Layer 2 of a small transformer language model trained on English Wikipedia (12 layers, counted from 0, width 128).
A neuron's activation on a vector x is GELU(weights . x), where the dot is the dot product.

Input weights of the MLP neurons that the questions are about. A number n stands for (n - 500) times 0.00093.
n1: 551 521 272 602 496 581 547 539 648 630 392 368 479 484 741 816 320 411 485 593 344 617 356 588 480 483 376 468 381 241 652 549 525 665 558 450 305 429 353 621 785 131 705 468 626 528 411 404 426 606 660 366 710 468 424 349 605 469 608 702 542 391 570 567 420 460 596 275 811 375 607 538 428 785 425 564 553 632 648 780 439 451 508 555 656 267 399 484 477 321 549 460 444 754 543 744 236 625 504 587 317 358 555 417 508 528 443 557 292 452 278 393 508 352 326 558 496 492 500 359 484 547 386 414 632 480 173 555
n68: 402 380 582 524 393 622 316 330 384 537 673 221 668 742 391 400 688 354 336 458 562 405 250 442 320 669 713 509 409 801 547 299 582 701 397 536 518 442 509 595 668 516 640 557 607 681 682 224 568 266 419 500 308 604 756 320 378 621 598 500 846 547 433 294 677 481 579 476 445 743 802 363 355 661 267 616 462 435 537 365 406 395 390 367 138 552 505 650 127 524 668 671 374 209 395 500 651 282 239 301 400 509 656 449 472 542 580 609 519 505 505 790 524 505 661 587 529 788 305 421 594 175 432 366 433 482 890 376
n77: 741 371 504 532 446 423 646 134 357 496 567 685 477 541 436 454 551 482 385 183 615 504 349 466 568 663 578 491 509 568 500 592 546 453 161 292 406 412 564 574 262 186 621 740 528 469 344 365 677 469 422 449 509 609 339 474 539 573 240 426 500 495 564 685 487 629 370 523 351 473 603 618 774 814 556 572 378 330 580 634 477 564 417 500 473 669 707 649 218 791 357 810 558 430 452 209 664 487 281 615 450 584 385 726 631 240 487 191 194 518 289 619 692 271 500 569 348 350 532 639 698 619 596 252 579 793 440 637
n104: 497 363 471 429 507 593 409 402 324 551 603 375 265 466 530 440 387 318 507 597 380 697 643 549 639 599 364 163 440 433 585 628 542 233 525 300 556 538 436 582 544 255 614 504 535 577 632 622 546 656 459 416 523 444 349 479 628 652 555 644 334 422 639 489 353 599 459 431 211 474 640 802 659 380 542 397 533 566 595 518 276 496 464 391 658 335 467 500 518 631 549 606 540 697 594 476 619 683 384 500 620 413 573 496 207 780 475 735 493 592 541 398 481 415 489 686 383 369 361 408 493 457 486 421 811 597 542 467
n112: 614 576 212 386 328 500 406 653 427 394 512 634 518 452 632 328 612 535 750 347 681 265 336 645 509 643 630 594 318 588 496 753 335 141 624 655 615 451 636 529 625 624 474 421 726 530 135 496 417 725 372 545 607 627 556 479 550 479 496 642 156 770 557 576 789 367 591 518 445 292 306 173 591 491 671 435 557 509 539 267 526 571 691 581 703 377 704 522 615 579 607 769 355 327 470 678 447 437 456 423 323 330 462 667 417 565 372 386 324 582 522 432 258 647 411 674 367 672 601 405 300 525 238 549 451 462 496 270
n133: 417 261 493 562 431 453 772 657 489 575 520 578 537 692 445 318 538 591 490 522 585 370 386 653 386 684 528 661 511 551 409 612 627 653 427 356 555 568 290 511 453 475 659 507 538 514 489 643 699 315 600 497 604 559 406 538 728 462 435 526 280 638 670 454 522 270 482 455 422 431 396 660 416 250 617 634 427 388 489 565 456 189 340 479 408 633 322 311 466 408 429 704 531 475 433 641 643 426 419 489 493 450 764 443 635 591 445 518 474 489 352 446 707 464 254 522 563 485 305 674 445 670 564 671 399 295 418 357
n151: 663 551 736 315 459 638 352 447 496 463 396 470 692 640 441 394 755 521 445 299 215 573 329 592 297 461 536 705 329 540 637 517 569 399 711 713 290 453 635 678 533 839 579 588 504 703 390 491 436 480 483 472 560 273 766 460 548 276 525 603 452 659 560 308 400 397 617 340 353 604 524 338 588 640 543 533 803 434 310 342 664 364 463 504 517 411 596 404 868 483 705 389 477 536 528 500 302 415 576 479 485 390 668 401 529 421 298 344 724 533 436 381 636 421 557 363 543 491 466 292 763 524 191 432 646 403 277 693
n192: 681 246 662 601 416 489 663 583 383 568 374 458 719 410 654 605 577 403 476 600 357 597 303 514 489 576 422 283 466 282 467 523 337 461 627 479 584 595 425 496 305 530 426 738 335 412 360 489 514 496 492 279 413 340 474 525 393 447 478 508 408 389 391 457 529 547 246 408 749 684 381 600 633 703 577 573 474 764 500 702 485 526 471 609 230 545 629 478 370 489 462 322 504 629 554 317 459 600 257 624 507 745 667 475 707 518 539 504 698 478 624 670 264 426 402 568 496 496 594 504 541 633 435 255 621 468 492 565
n232: 557 439 243 455 485 526 354 478 710 627 679 450 390 447 624 368 560 336 654 384 489 662 364 472 142 381 396 402 614 432 404 747 519 410 500 507 444 481 594 446 718 572 474 481 442 522 527 404 539 420 432 807 447 556 507 579 428 429 474 508 659 615 606 391 478 599 393 327 674 656 461 418 326 646 246 419 593 386 555 422 339 526 525 588 239 640 563 418 729 474 580 504 448 460 547 392 234 590 346 834 541 424 500 504 708 482 376 624 353 555 746 580 255 467 638 389 299 488 440 608 600 609 399 439 637 478 439 515
n276: 358 393 306 452 557 386 607 156 815 426 654 442 529 476 548 481 360 767 379 328 505 583 301 450 375 569 463 668 306 643 486 481 617 679 477 299 477 466 711 422 595 435 755 762 544 824 530 505 372 463 529 459 67 701 524 422 353 391 217 515 510 400 563 616 363 383 372 245 797 528 824 480 415 691 530 321 619 359 881 241 371 587 653 733 625 625 676 571 365 136 534 743 664 449 468 377 529 546 837 472 465 268 542 477 600 557 658 303 356 514 442 453 582 746 407 383 471 391 683 509 738 417 579 864 354 320 354 430
n280: 631 717 576 522 437 254 555 475 665 634 452 580 549 523 534 526 500 392 381 321 451 697 380 733 583 565 550 373 508 512 290 530 599 446 334 386 391 527 275 737 496 500 415 519 546 419 527 400 750 366 655 447 443 437 611 621 564 582 271 443 438 355 693 311 537 298 567 469 576 567 387 554 644 628 665 658 325 673 463 529 578 677 478 602 361 624 393 656 504 586 246 693 352 547 413 440 283 558 571 529 442 399 547 584 348 448 296 507 323 478 417 453 605 770 380 698 401 307 459 433 511 703 525 686 595 597 344 573
n308: 530 542 522 350 703 418 613 518 555 358 462 550 530 323 368 523 362 534 651 317 583 612 613 692 760 292 590 518 595 176 507 553 577 469 755 324 465 538 267 413 433 628 533 668 500 622 453 515 547 722 496 412 557 609 292 321 464 450 526 553 554 515 595 489 448 309 507 546 547 571 733 597 679 401 701 504 530 345 633 489 673 625 347 617 489 538 727 485 355 583 641 361 540 579 565 556 639 356 455 375 400 402 76 438 384 214 436 579 440 585 515 368 572 548 540 420 454 752 496 288 537 435 384 530 565 453 435 471
n316: 445 110 404 590 588 467 311 587 393 381 830 587 596 529 552 404 715 717 221 184 366 523 623 379 533 737 473 491 620 465 533 519 336 731 317 401 358 423 372 541 523 452 533 566 280 611 505 490 450 550 605 620 610 429 477 752 572 509 365 519 402 289 524 656 626 435 472 350 143 734 629 554 364 371 690 398 542 547 468 281 632 352 427 541 395 790 589 608 580 566 610 652 687 354 605 419 320 755 590 528 457 344 587 523 82 892 442 581 405 523 309 638 571 332 390 327 586 329 514 327 645 688 198 629 519 760 288 974
n322: 545 440 459 462 529 324 496 684 529 606 485 153 389 639 432 458 440 337 449 446 555 899 644 528 500 483 347 569 538 361 185 432 770 395 337 392 555 483 508 544 330 443 147 475 387 352 377 440 596 533 419 591 543 362 612 556 448 440 628 615 617 483 339 146 330 488 400 590 325 575 611 478 587 594 513 500 840 504 479 463 555 500 667 258 246 597 696 842 524 798 658 463 491 342 484 167 546 553 593 533 396 533 590 738 563 409 397 391 568 632 661 332 699 500 618 748 423 400 580 425 350 496 407 530 740 658 474 443
n324: 566 461 695 539 437 636 404 583 483 388 425 587 530 590 470 712 374 620 492 457 664 541 282 435 590 592 361 429 752 318 686 348 469 496 395 250 597 583 521 727 411 442 483 466 491 210 388 601 553 508 656 229 509 346 466 349 160 455 475 422 451 491 383 417 496 723 572 390 475 525 262 433 551 370 416 648 235 589 403 352 590 535 587 663 664 491 445 321 375 517 826 358 587 578 380 550 337 797 737 496 744 595 508 529 521 492 359 573 690 605 387 342 245 657 579 400 470 761 560 602 879 359 628 504 295 888 369 563
n342: 547 479 571 443 364 391 717 677 711 429 381 682 430 345 524 545 485 427 625 573 381 321 580 466 524 409 531 535 488 668 540 508 636 331 328 636 603 359 545 512 436 551 804 371 395 476 335 616 500 638 696 401 558 787 400 527 434 481 360 434 450 536 643 500 636 699 444 496 465 456 588 584 665 504 533 544 322 285 548 396 273 377 425 393 843 700 869 512 572 236 360 302 682 430 480 652 553 594 431 417 463 323 595 472 520 516 447 541 394 727 373 334 296 880 567 372 389 525 492 279 500 492 343 233 335 672 686 354
n346: 456 617 607 107 656 329 255 551 617 726 391 388 437 331 513 540 479 610 752 465 487 614 477 329 442 279 352 350 509 514 374 102 612 298 538 546 600 509 584 508 653 570 190 768 637 574 597 378 395 783 790 400 298 756 635 365 500 601 126 325 728 452 420 675 652 574 544 247 594 434 758 633 356 466 595 687 584 435 461 487 606 420 303 496 611 522 251 658 450 632 370 461 656 475 794 505 562 483 531 310 435 538 603 522 478 391 521 531 536 587 603 371 371 574 564 257 473 573 553 784 574 282 385 473 284 381 554 491
n368: 518 610 257 584 421 317 722 492 775 481 471 565 443 488 436 363 549 620 601 480 334 465 375 719 371 676 531 527 682 632 472 670 451 546 557 443 380 516 472 761 543 482 472 400 583 339 479 688 523 516 468 654 435 368 528 420 634 614 472 597 322 468 472 539 386 214 302 283 585 587 353 521 797 590 656 461 560 571 496 579 460 496 508 644 448 415 476 417 406 400 549 582 231 731 515 693 476 542 793 523 760 639 399 496 313 516 643 784 299 649 318 383 424 180 469 545 431 203 472 405 421 465 307 767 459 381 435 683

Each question shows a token from some text and the vector x that enters the MLP there. A number n stands for (n - 500) times 0.01.

"M": 747 648 450 575 520 457 538 365 498 427 467 585 539 688 545 624 513 458 432 518 677 452 666 530 686 485 524 549 447 579 595 608 487 477 351 399 588 479 527 221 424 760 526 611 553 432 575 560 304 327 527 522 428 459 498 651 456 569 544 261 570 427 516 430 317 559 565 630 513 553 54 573 618 401 473 420 448 405 560 534 523 534 538 478 583 538 405 469 428 537 636 373 335 503 499 493 523 529 472 450 335 329 421 564 522 521 594 513 596 404 482 335 688 417 486 542 483 475 469 627 418 516 398 528 530 443 584 487
The most active neuron and its activation: n280, at about 0.14

"c": 655 645 442 586 556 498 684 499 544 559 602 408 513 524 540 582 521 424 441 518 618 338 634 439 648 438 621 592 385 541 570 522 410 557 344 475 565 440 600 292 394 693 608 634 588 560 635 423 428 300 401 692 488 415 543 649 495 621 525 352 397 462 422 433 318 530 478 467 562 508 129 525 525 428 538 313 507 413 516 641 459 609 518 368 556 508 583 302 429 457 515 408 314 514 534 638 494 491 528 363 485 443 380 504 559 579 592 481 654 521 517 295 580 405 403 514 535 497 457 548 400 611 431 668 440 550 580 503
Which neuron lights up most? n368

"igenous ": 640 465 539 405 376 463 443 462 633 550 585 445 400 545 456 569 430 436 520 552 504 403 572 377 709 430 433 520 553 588 511 546 406 434 261 372 291 363 594 366 545 548 680 444 494 347 623 485 362 206 533 396 426 426 349 665 458 458 530 253 563 531 525 591 453 432 706 558 779 487 309 331 572 482 569 540 477 476 576 498 536 502 529 598 494 402 507 363 646 547 423 452 527 601 620 476 605 416 458 413 378 455 409 605 618 639 706 595 633 517 576 576 580 507 457 544 612 474 482 534 543 569 402 482 644 460 505 623
Which neuron lights up most? n232

"An": 644 572 479 575 478 582 504 535 426 426 583 443 421 756 526 530 480 382 307 565 663 448 675 543 543 500 578 486 423 482 563 639 355 417 334 321 481 516 435 286 444 739 586 639 366 568 622 389 225 355 532 407 396 511 555 614 460 551 522 322 477 558 445 524 407 546 589 503 658 469 155 487 670 459 515 500 557 358 482 635 523 447 496 445 641 551 422 528 642 403 472 505 497 476 509 603 547 452 375 607 442 464 423 603 504 575 618 514 709 439 525 320 526 468 522 540 444 560 460 568 335 624 468 403 654 456 565 545
The most active neuron and its activation: n192, at about 0.53

"| ": 539 504 576 540 470 377 591 625 466 447 579 521 420 503 504 512 366 442 438 647 631 317 551 301 702 431 514 661 442 573 503 481 434 274 387 447 386 406 531 359 417 671 495 513 504 505 601 522 396 319 463 535 541 404 602 697 488 486 590 205 673 470 562 562 394 583 695 576 635 464 384 487 535 416 420 442 358 453 571 714 568 624 571 511 648 497 399 402 614 504 547 419 395 396 517 457 513 563 510 429 347 392 394 515 522 497 631 615 684 603 612 505 480 410 403 526 432 278 561 573 579 551 505 508 498 400 683 475
Which neuron lights up most? n342

"June ": 563 676 542 530 473 486 467 503 464 446 548 567 478 672 405 489 475 207 390 640 618 302 614 324 538 373 449 356 497 611 585 491 383 332 321 520 329 339 440 392 645 592 503 658 540 539 593 551 370 315 544 506 557 384 501 582 504 525 462 322 579 554 571 504 302 435 625 607 605 527 274 394 514 479 487 491 353 346 562 567 472 530 478 406 728 498 582 492 594 397 488 427 427 442 615 582 624 562 612 576 403 493 443 512 462 579 676 477 679 444 534 575 543 462 592 621 505 420 631 503 334 582 344 567 614 584 598 552
Which neuron lights up most? n342

"school": 655 522 575 492 484 533 652 509 575 580 602 448 325 537 350 380 519 526 376 518 535 452 596 502 523 481 422 471 482 548 373 463 339 412 386 317 419 467 455 249 609 726 470 647 462 418 680 499 442 331 483 524 643 568 459 532 451 544 476 353 459 426 397 486 252 579 672 468 727 579 269 479 596 576 669 371 593 265 562 613 504 635 413 460 571 483 494 314 571 536 431 426 409 657 606 527 498 610 577 390 380 350 351 509 516 505 606 545 660 494 547 492 595 371 625 606 485 569 540 584 496 554 422 590 488 479 589 508
Which neuron lights up most? n308

"(": 631 508 543 479 488 406 506 463 452 350 561 520 511 580 555 489 463 452 493 502 604 446 527 397 516 431 501 497 505 538 562 473 437 254 345 497 518 480 492 306 657 548 636 559 417 515 669 432 282 341 506 533 413 468 499 660 544 559 489 335 623 501 434 511 318 508 785 535 623 404 357 576 532 425 438 476 363 348 535 722 606 570 582 474 559 554 389 452 591 474 565 430 364 432 558 417 568 524 590 490 278 288 342 708 458 530 645 701 681 544 662 414 451 457 391 631 473 310 638 503 503 496 546 632 573 497 606 459
Which neuron lights up most? n104

"s": 591 651 550 596 480 462 492 508 449 616 620 329 515 699 488 567 331 369 450 419 657 405 652 516 482 625 594 476 478 495 498 316 419 576 480 428 451 379 497 281 611 650 468 474 565 319 568 546 440 408 598 549 566 457 597 573 363 583 483 260 441 602 656 421 362 513 588 405 653 359 265 432 480 588 445 348 383 374 590 447 492 648 392 538 684 408 436 419 520 445 530 532 396 695 678 472 385 528 492 470 309 385 469 622 481 494 673 574 682 425 507 381 602 389 536 466 652 473 583 599 494 506 365 671 485 534 583 527
Which three neurons fire most, strongest first? n324, n1, n280

"ing ": 678 647 635 501 304 347 511 519 522 549 556 528 498 578 460 475 385 440 412 526 553 405 587 437 600 478 473 432 463 688 489 573 355 412 312 427 398 400 423 278 474 566 486 480 356 410 496 627 463 329 440 539 487 398 469 605 499 487 560 277 579 474 507 523 431 350 765 525 831 445 358 528 449 552 391 444 458 479 506 512 533 688 551 563 550 547 397 408 657 570 553 471 321 549 428 544 488 473 547 592 367 398 334 479 462 619 666 676 768 483 563 481 655 508 433 583 495 451 442 656 440 558 405 514 629 591 566 591
The most active neuron and its activation: n280, at about 2.2

"ash ": 605 590 652 555 396 425 543 495 495 460 546 634 414 528 418 623 400 364 392 606 451 395 487 331 600 286 458 469 586 587 562 385 416 344 376 440 363 329 554 352 585 493 536 405 473 517 593 587 362 319 462 423 412 512 445 517 411 535 443 298 617 458 445 684 411 585 612 457 616 416 279 512 578 578 469 457 494 569 612 477 494 647 486 691 502 609 500 370 750 532 477 506 385 613 514 591 610 472 482 468 303 382 210 583 579 702 687 602 645 606 529 444 658 475 502 569 578 497 528 606 553 484 388 649 559 449 566 454
The two highest activations, in order: n276, n342

"being ": 851 672 600 604 444 417 359 421 442 572 751 451 487 551 419 541 432 461 434 552 561 318 489 465 511 424 546 535 461 709 500 498 451 384 292 389 391 476 560 375 546 452 490 543 348 564 665 644 346 433 474 550 431 421 547 633 485 547 425 307 588 582 459 565 495 542 595 517 635 476 285 606 487 498 448 501 371 393 428 610 636 432 578 419 579 495 404 436 594 552 548 442 403 352 637 442 584 543 563 457 398 358 369 532 516 520 674 559 734 525 615 624 585 345 471 585 475 404 509 405 441 493 413 536 591 562 568 395
The two highest activations, in order: n68, n77

"ap": 607 453 532 577 551 478 516 500 556 414 633 425 306 539 587 533 362 446 453 575 500 398 565 350 595 404 513 472 505 404 468 562 380 514 624 424 429 437 529 326 592 700 598 460 537 634 654 511 399 430 585 493 422 581 479 664 382 476 378 238 375 585 443 562 483 498 501 400 559 449 110 469 519 499 622 458 510 501 444 553 582 560 552 425 560 604 509 486 694 494 627 369 372 726 476 594 400 432 456 387 399 354 421 578 673 617 655 498 686 555 467 434 519 440 661 405 561 531 369 716 368 535 474 575 500 378 737 442
The most active neuron and its activation: n232, at about 0.68

"al ": 646 606 570 451 468 435 431 521 471 475 557 548 502 563 501 575 395 387 432 675 493 377 568 293 634 341 464 558 483 615 413 595 338 370 320 329 407 298 531 430 575 549 534 544 450 477 593 498 400 220 533 389 419 453 373 663 561 507 580 252 608 498 507 528 441 420 622 486 659 464 370 554 553 476 476 489 430 553 525 530 563 533 569 565 388 511 536 412 599 472 463 519 309 626 488 490 526 546 355 482 287 379 267 539 585 674 720 611 763 581 534 527 613 582 410 451 574 463 463 570 592 585 443 528 654 641 638 589
Which neuron lights up most? n280

"ile ": 665 583 629 464 427 374 519 530 487 468 528 595 412 607 485 636 477 485 445 615 448 398 574 277 703 354 503 460 465 491 513 459 506 364 369 403 274 362 594 307 569 567 530 480 483 447 610 587 373 264 463 341 377 493 422 622 455 488 576 353 647 429 404 682 411 456 598 503 572 478 275 512 509 457 472 484 410 571 632 548 538 679 584 597 490 554 579 384 666 595 443 485 398 585 570 564 597 523 502 343 376 306 277 528 478 675 758 537 656 568 579 448 562 545 516 606 616 429 470 569 487 495 428 545 641 508 627 460
The two highest activations, in order: n104, n342

"days ": 634 668 393 503 400 441 556 523 460 607 618 573 481 534 442 578 505 351 395 482 558 332 578 355 675 420 513 459 495 626 446 436 445 391 258 446 419 317 517 278 548 578 530 575 485 600 643 506 403 313 414 575 601 282 562 528 546 537 570 386 578 428 454 492 376 433 673 566 628 392 270 565 476 551 457 502 354 417 662 601 473 669 418 501 593 475 587 291 609 589 552 472 401 527 638 494 555 605 608 450 441 418 474 501 451 478 645 542 774 439 657 577 666 355 402 598 475 491 461 453 462 569 340 575 567 473 545 519
The most active neuron and its activation: n280, at about 0.15

"field ": 607 483 644 513 461 445 593 543 608 429 623 490 390 372 488 569 405 425 585 669 504 380 413 248 625 187 460 420 444 576 438 530 334 368 320 394 454 315 549 393 651 497 519 476 474 555 608 506 304 361 553 537 490 570 502 558 340 494 469 351 608 474 420 547 417 577 678 540 599 398 339 518 484 534 504 355 552 607 570 684 459 625 479 665 505 451 427 376 738 500 451 533 420 603 641 548 517 541 496 434 234 376 300 397 598 695 669 601 683 528 581 521 544 470 508 530 547 588 511 585 527 528 457 609 424 491 560 584
Which neuron lights up most? n346

", ": 629 558 626 508 562 379 449 614 432 464 500 521 508 458 462 454 451 372 551 611 595 514 627 280 584 447 522 504 496 498 595 487 459 300 227 337 418 392 388 364 610 583 551 582 436 524 568 513 393 383 515 526 544 327 503 574 466 513 518 236 528 538 437 566 450 536 656 553 663 508 224 550 529 446 419 396 530 362 618 645 570 573 510 526 622 570 472 365 576 561 702 521 408 408 523 500 626 503 538 439 225 309 287 603 592 574 679 582 703 562 605 544 528 400 392 454 558 325 651 597 487 528 416 499 600 521 553 545
The most active neuron and its activation: n308, at about 0.2

" ": 679 628 540 556 410 403 642 569 289 457 590 610 496 512 403 598 397 328 421 600 600 345 700 467 573 419 545 572 454 605 583 562 396 396 335 471 404 422 393 392 472 733 487 619 572 504 616 538 397 319 449 553 508 416 483 721 533 563 512 399 659 509 525 468 400 466 581 388 656 472 276 618 461 450 490 428 442 377 639 634 527 670 510 444 672 582 424 395 552 497 565 479 403 434 567 457 525 511 444 384 484 444 391 472 470 627 623 512 739 585 547 450 503 429 316 550 436 324 526 627 443 456 367 502 691 501 494 429
Which neuron lights up most? n104

"sum": 650 612 450 781 508 501 598 547 616 675 591 532 496 613 418 461 440 522 364 531 590 378 670 466 468 466 573 456 587 554 614 358 387 565 362 365 439 453 447 250 397 619 443 629 562 494 639 544 390 228 573 569 560 511 545 644 603 610 539 295 420 590 492 464 431 512 480 579 642 438 295 483 460 460 592 556 404 365 522 570 521 549 419 418 453 433 386 396 576 409 520 447 219 699 585 578 444 531 472 548 370 373 493 646 526 456 643 468 626 464 586 451 645 383 612 636 486 450 430 413 420 421 336 442 586 431 612 482
Which three neurons fire most, strongest first? n133, n368, n280

"ma ": 746 673 572 623 303 414 490 524 411 475 545 567 387 535 435 548 504 412 386 557 591 406 568 373 594 435 435 447 447 557 543 432 382 451 362 224 290 402 588 393 618 608 510 466 513 527 601 601 318 325 555 459 449 462 413 611 408 489 497 269 565 554 465 616 363 511 612 576 615 545 280 505 551 490 420 411 371 563 586 498 502 642 541 639 605 502 428 359 528 426 366 552 497 552 636 501 561 514 482 417 385 419 221 515 496 612 722 617 653 681 592 499 546 522 471 634 484 424 518 569 563 533 512 515 606 536 593 564
Which neuron lights up most? n324

"grand": 758 607 448 522 454 424 520 525 505 579 550 415 394 564 427 543 573 590 420 548 530 335 673 399 595 420 481 586 459 553 476 461 349 439 362 334 361 483 501 177 563 568 531 582 555 436 697 449 531 207 580 448 632 547 532 641 476 626 551 473 537 472 320 498 318 544 559 455 600 579 338 486 605 424 646 539 360 266 559 612 607 519 434 374 426 381 579 241 569 488 520 456 371 639 618 424 590 478 574 460 420 309 453 639 474 506 572 549 601 544 555 568 597 480 512 649 545 525 476 524 472 489 489 552 589 483 579 428
Which neuron lights up most? n133

"Vi": 715 544 635 570 648 345 493 432 443 498 512 589 380 784 508 481 505 491 359 505 638 388 785 470 596 478 459 616 438 578 494 607 496 352 473 427 513 497 461 277 373 714 375 575 445 502 492 521 404 219 624 371 365 596 581 591 537 472 557 346 425 376 498 336 469 511 503 427 598 492 188 449 569 451 514 410 607 443 355 543 497 594 594 412 559 618 516 382 427 482 432 491 443 688 604 617 525 523 417 499 477 521 351 539 642 636 535 471 724 474 479 402 508 398 448 575 535 534 494 555 457 542 434 532 625 561 547 555
The most active neuron and its activation: n192, at about 1.1

"T": 598 678 524 593 555 522 456 508 540 531 511 466 535 613 552 709 464 365 475 690 674 426 655 244 539 506 380 624 491 507 556 540 362 502 345 392 534 383 551 276 489 742 465 591 499 516 537 460 285 301 624 436 565 395 477 606 536 414 461 353 498 396 502 445 470 637 609 401 550 471 182 589 653 463 415 409 526 419 505 450 613 530 608 419 597 465 405 366 538 451 495 646 320 592 681 533 512 505 504 345 247 455 413 564 710 567 606 569 592 449 451 330 566 453 579 382 590 504 544 644 523 536 415 555 471 426 596 489
The two highest activations, in order: n324, n346

"over": 402 499 519 615 579 480 386 498 556 414 615 400 509 548 606 527 397 344 483 557 474 398 494 278 525 312 496 445 490 524 505 379 397 522 388 416 366 472 484 471 494 457 641 745 398 578 516 549 369 321 497 482 484 621 499 493 547 368 396 327 570 521 328 598 451 514 686 576 626 480 377 499 611 473 559 342 666 496 382 610 507 669 612 451 539 459 521 417 631 622 373 533 321 757 544 451 515 624 663 525 248 282 488 493 667 540 560 594 785 503 564 344 599 551 632 536 632 638 416 442 463 592 466 508 442 487 583 379
The most active neuron and its activation: n276, at about 1

"Her ": 832 668 503 674 443 380 593 440 580 430 694 441 391 594 367 384 515 509 398 577 532 351 663 374 586 382 467 525 374 534 465 488 410 341 243 396 404 363 528 317 439 530 578 605 526 427 687 615 370 357 469 525 541 382 416 581 459 513 559 325 622 424 427 520 440 539 623 541 691 598 362 520 545 504 496 567 429 446 535 562 527 623 610 438 612 553 504 362 611 665 588 495 515 397 424 439 518 513 525 491 357 395 356 609 440 589 648 567 705 450 448 550 499 484 405 630 530 426 448 557 540 506 475 611 556 466 530 446
Which neuron lights up most? n77

"Be": 768 696 551 515 543 427 523 630 546 355 497 425 381 777 570 487 473 374 351 580 668 408 565 416 440 399 482 426 391 461 430 701 375 490 386 349 563 448 539 408 495 658 535 677 435 558 629 539 325 315 537 560 577 617 551 461 481 538 479 389 453 348 418 513 483 579 629 530 630 426 152 637 637 439 466 490 628 377 461 494 447 524 474 405 624 541 333 418 530 493 449 437 392 521 714 524 556 592 561 552 374 367 317 457 574 525 597 491 649 499 480 415 629 371 553 600 558 515 537 537 424 599 405 483 488 517 607 456
Which neuron lights up most? n133

"residents ": 727 557 447 535 400 474 463 489 552 470 709 483 432 555 394 536 497 452 377 549 563 329 672 409 575 477 436 456 516 575 408 538 438 298 359 454 323 397 556 319 664 554 566 467 505 333 603 495 391 380 538 587 491 338 526 612 462 501 441 319 611 532 451 525 352 470 620 529 719 453 238 469 528 467 497 468 416 566 576 705 468 639 472 530 634 405 539 294 639 612 532 445 427 563 512 524 566 629 511 412 347 386 422 527 482 460 636 566 791 463 599 538 524 414 528 661 494 540 508 401 585 471 368 585 648 466 474 604
Which three neurons fire most, strongest first? n232, n368, n104

"times": 578 653 508 686 507 445 470 499 530 745 555 496 497 780 427 493 505 421 420 471 545 434 665 413 542 530 563 441 583 541 633 416 370 457 354 298 442 473 475 193 506 663 631 610 494 446 518 535 380 413 440 598 637 370 560 557 428 574 491 269 505 606 479 500 283 524 533 638 587 352 378 447 467 543 493 384 559 367 464 567 426 546 528 437 600 469 545 417 475 499 538 498 377 536 510 510 498 583 588 477 320 333 316 459 516 490 741 558 721 439 651 559 665 283 635 583 594 543 492 328 406 546 456 555 569 502 492 354
Which neuron lights up most? n322

"unn": 546 595 555 631 564 589 360 666 438 464 512 615 515 653 560 462 446 471 526 623 690 515 430 507 382 473 517 465 561 461 563 457 409 527 536 356 448 389 470 311 408 534 489 544 522 399 636 562 380 346 469 438 248 429 588 702 423 487 387 327 422 455 395 591 245 585 489 471 550 483 379 489 671 416 547 350 544 467 441 519 707 602 427 467 426 533 562 337 712 527 552 513 388 625 647 636 534 559 335 661 409 355 432 683 622 594 570 557 698 495 521 467 600 406 461 415 594 534 613 511 449 492 497 354 560 343 597 338
The two highest activations, in order: n192, n232

"and ": 606 644 588 559 433 400 516 527 404 487 672 468 482 501 528 441 394 552 533 530 528 435 633 367 603 466 640 549 537 521 517 493 383 260 229 333 439 309 468 275 592 451 479 619 467 574 580 599 395 346 556 539 338 397 490 696 533 479 544 238 629 498 361 581 390 448 634 487 608 463 245 522 554 385 510 588 474 406 531 597 547 657 631 553 746 519 484 496 574 632 687 440 413 415 517 450 505 462 532 461 303 392 350 535 470 592 617 560 688 521 572 510 556 422 437 556 524 430 596 490 458 538 385 632 519 590 558 460
Which neuron lights up most? n316

"har": 501 481 454 542 591 521 629 533 554 558 531 418 332 635 567 428 495 334 383 461 625 351 564 508 611 263 480 479 561 534 596 458 390 511 411 464 384 449 587 385 413 563 616 564 650 521 585 496 273 254 709 445 472 631 517 593 540 496 375 269 342 552 449 599 674 612 572 419 574 430 218 527 584 476 602 432 517 543 497 605 444 623 642 542 507 469 528 364 648 565 432 329 373 608 563 589 618 479 594 586 320 381 363 461 557 485 683 462 556 583 458 413 554 524 558 678 628 433 403 502 499 361 420 582 463 388 615 430
The most active neuron and its activation: n342, at about 1.1

"the ": 732 622 555 623 439 390 506 506 525 473 595 426 442 541 430 350 443 365 508 602 549 388 574 382 513 446 577 505 461 673 439 455 394 228 398 353 386 385 579 300 453 552 528 673 367 520 624 564 341 318 474 495 479 390 446 639 529 564 600 253 708 476 482 529 403 532 621 554 708 523 308 512 565 427 434 532 468 470 521 550 634 575 587 382 647 488 548 398 630 477 593 428 423 401 596 424 544 620 581 489 335 484 303 608 510 546 717 599 623 412 493 468 545 452 387 552 536 483 431 561 461 507 456 654 602 564 551 548
Which neuron lights up most? n322

"==": 658 483 476 680 436 468 606 577 397 376 614 369 433 564 394 363 349 560 577 577 579 414 683 360 559 469 465 510 530 488 504 581 426 561 494 512 370 303 607 476 474 604 498 620 527 506 525 365 280 308 599 492 521 469 521 520 614 584 401 194 512 584 564 565 353 481 712 393 637 456 430 737 425 550 413 388 458 362 532 587 630 655 542 412 660 444 461 494 633 528 440 400 578 577 335 454 477 615 484 494 333 308 438 482 472 645 554 815 717 402 599 521 447 436 446 469 453 428 517 552 433 471 417 593 440 579 572 547
Which neuron lights up most? n316

",": 587 531 513 492 573 476 504 613 467 428 603 399 505 564 548 369 551 393 508 538 692 461 677 438 598 366 479 526 464 592 480 604 354 410 461 528 344 403 424 256 461 591 643 473 551 462 562 485 444 363 585 461 679 356 488 662 548 488 355 191 606 526 483 622 360 556 548 406 639 453 467 658 554 296 532 334 481 450 479 700 642 518 715 509 607 473 542 342 628 492 626 479 277 418 548 543 514 565 619 364 361 371 528 417 588 429 654 626 680 483 437 512 493 284 555 472 421 493 581 505 572 519 414 485 550 446 531 475
Which three neurons fire most, strongest first? n151, n308, n316

"first ": 714 679 551 617 552 424 488 531 598 531 633 472 477 584 418 416 449 422 424 628 524 274 516 426 554 328 521 478 418 629 374 409 472 330 317 404 378 508 471 313 484 519 613 548 462 538 660 591 417 285 442 483 542 525 557 648 598 439 546 240 668 415 493 432 589 478 704 435 619 556 302 500 515 548 503 469 360 277 540 550 571 515 528 336 540 303 588 359 662 515 529 372 435 541 657 440 610 571 565 529 521 380 350 492 437 651 695 566 625 529 589 585 530 377 432 558 531 515 535 553 461 452 419 605 595 552 502 451
The two highest activations, in order: n232, n342